Layer 3 of a small transformer language model trained on English Wikipedia (8 layers, counted from 0, width 64).
A neuron's activation on a vector x is GELU(weights . x + bias), where the dot is the dot product.

Input weights of the MLP neurons that the questions are about. A number n stands for (n - 128) times 0.008.
n17 (bias -0.020): 108, 141, 94, 87, 125, 129, 136, 158, 162, 111, 76, 63, 119, 153, 102, 106, 122, 114, 191, 170, 185, 138, 153, 113, 172, 109, 135, 55, 158, 125, 155, 122, 78, 125, 133, 207, 107, 159, 167, 162, 188, 135, 149, 201, 172, 159, 131, 106, 115, 86, 106, 147, 125, 193, 141, 105, 95, 116, 163, 84, 184, 129, 79, 101
n28 (bias -0.017): 114, 132, 100, 125, 105, 118, 116, 149, 183, 159, 126, 98, 102, 103, 153, 158, 92, 152, 151, 95, 85, 94, 164, 135, 115, 122, 170, 94, 130, 134, 130, 86, 32, 150, 152, 143, 40, 186, 180, 209, 101, 128, 184, 183, 125, 210, 145, 103, 168, 165, 103, 114, 103, 116, 175, 97, 131, 105, 115, 158, 103, 118, 113, 166
n39 (bias -0.020): 125, 81, 182, 156, 136, 73, 181, 143, 129, 125, 124, 133, 134, 135, 145, 91, 175, 90, 169, 184, 169, 84, 137, 134, 96, 96, 91, 83, 135, 83, 198, 148, 111, 161, 150, 143, 138, 99, 149, 138, 142, 146, 111, 86, 117, 102, 142, 94, 126, 84, 128, 174, 71, 171, 89, 84, 152, 145, 132, 76, 176, 132, 75, 182
n45 (bias -0.006): 72, 105, 105, 121, 138, 127, 99, 134, 153, 129, 127, 112, 130, 122, 128, 116, 129, 101, 96, 94, 140, 103, 129, 146, 115, 109, 120, 119, 118, 74, 133, 144, 168, 126, 87, 132, 90, 156, 217, 151, 181, 134, 95, 158, 184, 181, 121, 127, 158, 164, 149, 109, 150, 142, 141, 101, 122, 128, 132, 168, 150, 122, 117, 127
n53 (bias -0.014): 96, 117, 82, 104, 86, 133, 142, 134, 188, 133, 126, 117, 99, 112, 140, 120, 89, 137, 154, 85, 125, 92, 134, 112, 102, 85, 190, 117, 120, 91, 108, 148, 129, 121, 124, 148, 110, 88, 165, 167, 150, 97, 125, 170, 185, 157, 122, 126, 132, 171, 117, 151, 99, 116, 137, 90, 145, 166, 144, 205, 134, 138, 169, 116
n54 (bias -0.002): 89, 144, 89, 152, 133, 153, 117, 130, 130, 113, 127, 127, 111, 141, 132, 142, 94, 99, 143, 107, 97, 101, 146, 136, 157, 111, 98, 114, 126, 120, 170, 117, 87, 135, 116, 134, 98, 177, 152, 133, 179, 109, 119, 147, 146, 153, 142, 112, 158, 159, 98, 80, 71, 180, 200, 145, 82, 113, 178, 88, 173, 108, 112, 117
n63 (bias -0.028): 129, 108, 136, 117, 119, 92, 133, 157, 113, 141, 122, 122, 126, 169, 112, 131, 130, 146, 132, 119, 141, 135, 145, 133, 123, 132, 120, 141, 138, 153, 125, 113, 124, 149, 116, 122, 97, 115, 121, 132, 135, 68, 131, 111, 157, 149, 124, 129, 156, 140, 105, 156, 122, 152, 139, 106, 120, 133, 150, 136, 138, 127, 111, 149
n78 (bias -0.027): 114, 139, 155, 144, 133, 78, 67, 171, 153, 165, 112, 119, 149, 106, 90, 60, 170, 167, 187, 89, 121, 149, 146, 150, 124, 81, 134, 93, 104, 120, 191, 92, 64, 177, 151, 171, 119, 127, 100, 213, 185, 161, 130, 131, 97, 181, 118, 32, 151, 141, 48, 106, 107, 115, 72, 143, 119, 138, 134, 153, 164, 177, 151, 97
n101 (bias -0.019): 90, 165, 79, 179, 58, 44, 118, 110, 163, 114, 89, 105, 216, 134, 152, 121, 75, 158, 179, 86, 79, 131, 181, 111, 130, 250, 160, 89, 226, 139, 174, 151, 160, 134, 121, 191, 84, 179, 86, 155, 160, 93, 104, 118, 112, 143, 94, 134, 93, 149, 88, 86, 68, 138, 185, 149, 91, 164, 119, 146, 209, 108, 157, 156
n110 (bias -0.012): 168, 129, 88, 135, 91, 125, 96, 121, 114, 146, 122, 121, 105, 89, 140, 140, 119, 107, 78, 117, 137, 163, 145, 154, 160, 171, 138, 157, 185, 142, 115, 100, 131, 158, 109, 124, 124, 138, 177, 119, 120, 114, 116, 100, 153, 203, 90, 129, 110, 131, 162, 120, 98, 116, 121, 115, 143, 157, 136, 188, 101, 67, 108, 117
n128 (bias -0.037): 124, 127, 97, 112, 86, 115, 42, 95, 100, 184, 117, 67, 168, 105, 88, 81, 232, 91, 124, 151, 163, 125, 107, 154, 119, 51, 129, 127, 130, 165, 195, 119, 138, 106, 148, 194, 140, 151, 133, 110, 206, 103, 136, 176, 163, 133, 121, 107, 150, 132, 56, 156, 82, 186, 94, 119, 129, 107, 134, 149, 146, 121, 150, 91
n140 (bias -0.022): 74, 84, 134, 109, 70, 165, 123, 157, 197, 117, 102, 78, 141, 133, 92, 105, 187, 163, 159, 85, 152, 119, 147, 131, 188, 147, 161, 93, 157, 76, 172, 157, 87, 113, 127, 118, 107, 194, 226, 160, 144, 120, 101, 157, 148, 158, 140, 117, 111, 89, 151, 121, 89, 175, 220, 106, 119, 136, 157, 96, 184, 106, 163, 137
n150 (bias -0.009): 121, 110, 93, 133, 171, 129, 102, 116, 133, 136, 111, 124, 143, 125, 165, 21, 105, 121, 164, 67, 158, 103, 145, 123, 151, 146, 138, 139, 77, 123, 143, 83, 141, 129, 100, 129, 123, 106, 62, 150, 162, 127, 144, 179, 195, 173, 173, 124, 129, 128, 143, 152, 125, 106, 168, 142, 129, 131, 117, 115, 153, 165, 54, 152
n161 (bias -0.008): 114, 89, 172, 122, 200, 111, 107, 127, 101, 108, 126, 151, 137, 126, 92, 92, 148, 138, 150, 72, 163, 138, 170, 85, 117, 118, 162, 119, 106, 120, 115, 168, 116, 159, 109, 112, 115, 133, 115, 158, 198, 131, 138, 116, 141, 91, 118, 169, 108, 144, 118, 132, 136, 151, 157, 69, 152, 158, 132, 172, 119, 180, 149, 160
n191 (bias -0.005): 132, 122, 61, 107, 135, 104, 85, 136, 173, 140, 136, 149, 118, 169, 63, 139, 145, 92, 87, 134, 137, 155, 130, 151, 135, 137, 186, 136, 90, 116, 170, 148, 107, 118, 125, 159, 130, 142, 159, 173, 154, 110, 148, 189, 170, 126, 119, 129, 101, 115, 132, 118, 86, 121, 68, 127, 149, 116, 143, 95, 99, 113, 160, 114
n193 (bias -0.009): 84, 103, 167, 166, 103, 106, 181, 105, 83, 149, 103, 123, 178, 143, 90, 93, 160, 80, 129, 152, 124, 125, 120, 166, 157, 133, 100, 109, 130, 163, 196, 159, 129, 118, 83, 127, 100, 159, 127, 100, 114, 132, 157, 143, 106, 116, 128, 105, 111, 93, 50, 184, 128, 104, 162, 130, 170, 134, 163, 141, 163, 143, 135, 125
n212 (bias -0.011): 72, 107, 107, 110, 113, 144, 136, 126, 83, 120, 69, 136, 147, 113, 146, 145, 107, 124, 166, 131, 144, 139, 142, 142, 173, 84, 177, 159, 130, 72, 143, 123, 115, 135, 181, 154, 103, 106, 110, 191, 165, 84, 138, 123, 111, 98, 125, 143, 171, 155, 143, 115, 153, 115, 115, 161, 137, 103, 156, 132, 119, 146, 125, 85
n218 (bias -0.023): 97, 102, 134, 192, 102, 75, 125, 117, 121, 117, 108, 120, 121, 157, 131, 112, 120, 161, 213, 154, 84, 96, 188, 159, 92, 131, 139, 134, 96, 149, 181, 158, 81, 160, 119, 154, 95, 139, 82, 158, 132, 129, 169, 113, 145, 114, 155, 97, 84, 53, 158, 138, 123, 165, 119, 67, 147, 101, 156, 63, 222, 164, 138, 198
n236 (bias -0.001): 79, 102, 162, 126, 148, 103, 115, 129, 124, 137, 129, 102, 98, 91, 134, 61, 161, 143, 160, 95, 142, 187, 118, 42, 108, 94, 146, 122, 110, 130, 146, 130, 93, 112, 131, 149, 168, 184, 132, 195, 149, 130, 151, 137, 101, 146, 127, 88, 196, 203, 158, 139, 45, 146, 149, 97, 134, 129, 124, 155, 120, 112, 132, 135

Each question shows a token from some text and the vector x that enters the MLP there. A number n stands for (n - 128) times 0.045.

" resulted": 128, 106, 130, 128, 121, 94, 114, 185, 163, 120, 220, 130, 115, 133, 150, 143, 108, 152, 143, 106, 124, 150, 119, 133, 103, 141, 100, 162, 122, 151, 122, 115, 125, 94, 126, 133, 110, 137, 140, 137, 120, 99, 117, 129, 121, 117, 156, 133, 136, 137, 113, 137, 146, 126, 114, 101, 102, 107, 126, 113, 114, 152, 119, 140
The two highest activations, in order: n28, n63

" his": 122, 107, 140, 108, 113, 98, 131, 171, 135, 127, 245, 118, 131, 132, 120, 122, 129, 139, 143, 121, 140, 137, 95, 134, 128, 120, 93, 148, 124, 133, 136, 111, 132, 99, 112, 136, 136, 131, 121, 125, 133, 94, 112, 157, 117, 111, 135, 134, 135, 140, 105, 154, 147, 133, 133, 123, 112, 107, 135, 129, 122, 134, 134, 117
The neuron with the highest activation: n128

",": 92, 117, 123, 115, 140, 112, 124, 200, 137, 103, 226, 143, 129, 150, 127, 134, 123, 143, 122, 111, 134, 137, 114, 136, 120, 141, 100, 148, 135, 118, 125, 108, 126, 100, 113, 124, 121, 148, 127, 119, 130, 85, 100, 129, 119, 123, 140, 144, 128, 129, 101, 152, 145, 146, 133, 139, 105, 116, 145, 118, 125, 126, 124, 139
The two highest activations, in order: n63, n54

" vocal": 118, 108, 134, 123, 97, 118, 133, 176, 150, 122, 227, 133, 100, 138, 116, 138, 135, 148, 130, 119, 142, 139, 92, 121, 119, 148, 116, 162, 123, 151, 133, 122, 133, 96, 96, 129, 138, 137, 141, 135, 125, 89, 109, 141, 122, 113, 150, 137, 110, 111, 128, 156, 131, 134, 119, 123, 107, 105, 146, 108, 115, 131, 117, 144
Which neuron fires most, and how strongly? n191, at about 2

" reported": 111, 103, 138, 131, 125, 75, 140, 189, 135, 120, 219, 128, 112, 136, 132, 147, 131, 160, 134, 122, 120, 142, 113, 137, 110, 129, 103, 168, 131, 139, 130, 133, 112, 99, 107, 125, 126, 133, 108, 131, 109, 121, 116, 124, 120, 106, 155, 142, 131, 128, 115, 160, 151, 133, 108, 117, 121, 99, 126, 104, 131, 136, 120, 146
The two highest activations, in order: n218, n63

" purchased": 106, 91, 140, 121, 125, 84, 142, 181, 135, 99, 226, 123, 114, 150, 146, 128, 125, 147, 137, 132, 132, 132, 117, 136, 118, 143, 97, 160, 115, 140, 135, 127, 118, 103, 119, 133, 124, 140, 114, 124, 101, 113, 125, 123, 115, 112, 167, 128, 129, 128, 122, 152, 143, 135, 118, 125, 111, 105, 134, 128, 112, 153, 110, 139
Which neuron fires most, and how strongly? n218, at about 2.4

"7": 124, 116, 121, 111, 118, 100, 129, 184, 154, 64, 219, 119, 124, 154, 124, 150, 127, 147, 134, 120, 145, 125, 107, 123, 147, 130, 111, 141, 129, 139, 127, 119, 126, 102, 126, 122, 114, 151, 137, 118, 137, 104, 99, 130, 133, 136, 145, 139, 109, 125, 118, 150, 156, 138, 127, 105, 120, 115, 136, 123, 133, 131, 103, 124
The neuron with the highest activation: n140

" ": 110, 114, 114, 104, 113, 95, 128, 185, 141, 102, 203, 133, 130, 144, 112, 139, 110, 147, 120, 104, 145, 148, 114, 124, 128, 138, 120, 147, 122, 133, 134, 112, 125, 110, 104, 128, 119, 150, 144, 122, 135, 95, 106, 142, 140, 150, 145, 132, 122, 136, 111, 151, 200, 126, 121, 126, 103, 101, 126, 133, 107, 133, 116, 132
Which neuron fires most, and how strongly? n45, at about 3

" of": 91, 118, 136, 116, 131, 90, 133, 178, 126, 119, 232, 123, 134, 145, 137, 133, 127, 144, 136, 114, 148, 138, 96, 137, 115, 147, 106, 148, 123, 139, 113, 129, 133, 101, 102, 123, 132, 136, 119, 132, 129, 101, 108, 109, 118, 122, 147, 147, 136, 112, 125, 168, 140, 136, 131, 140, 107, 105, 136, 126, 133, 122, 97, 129
The neuron with the highest activation: n63

"e": 124, 111, 128, 125, 111, 83, 134, 172, 131, 114, 238, 123, 131, 170, 104, 126, 130, 152, 125, 127, 135, 138, 119, 136, 116, 120, 113, 172, 119, 120, 110, 117, 139, 116, 113, 120, 131, 116, 119, 122, 124, 100, 96, 125, 120, 108, 149, 142, 115, 120, 115, 157, 157, 134, 126, 126, 123, 124, 137, 125, 133, 145, 121, 126
The neuron with the highest activation: n63

"8": 130, 120, 124, 106, 127, 101, 133, 187, 153, 66, 219, 116, 123, 153, 127, 148, 117, 140, 137, 125, 142, 121, 100, 113, 144, 132, 120, 139, 129, 135, 130, 122, 126, 101, 121, 128, 114, 153, 135, 128, 137, 98, 102, 131, 135, 133, 144, 130, 114, 130, 121, 152, 163, 133, 127, 100, 115, 115, 139, 120, 125, 128, 113, 121
The neuron with the highest activation: n17

" criticized": 106, 88, 150, 124, 121, 79, 141, 195, 141, 114, 221, 123, 112, 143, 136, 141, 122, 153, 137, 127, 135, 137, 114, 126, 110, 126, 104, 165, 113, 127, 132, 125, 129, 114, 119, 121, 127, 139, 115, 134, 122, 117, 120, 111, 117, 114, 156, 136, 130, 122, 113, 163, 134, 136, 111, 131, 102, 96, 138, 123, 119, 135, 115, 153
The neuron with the highest activation: n39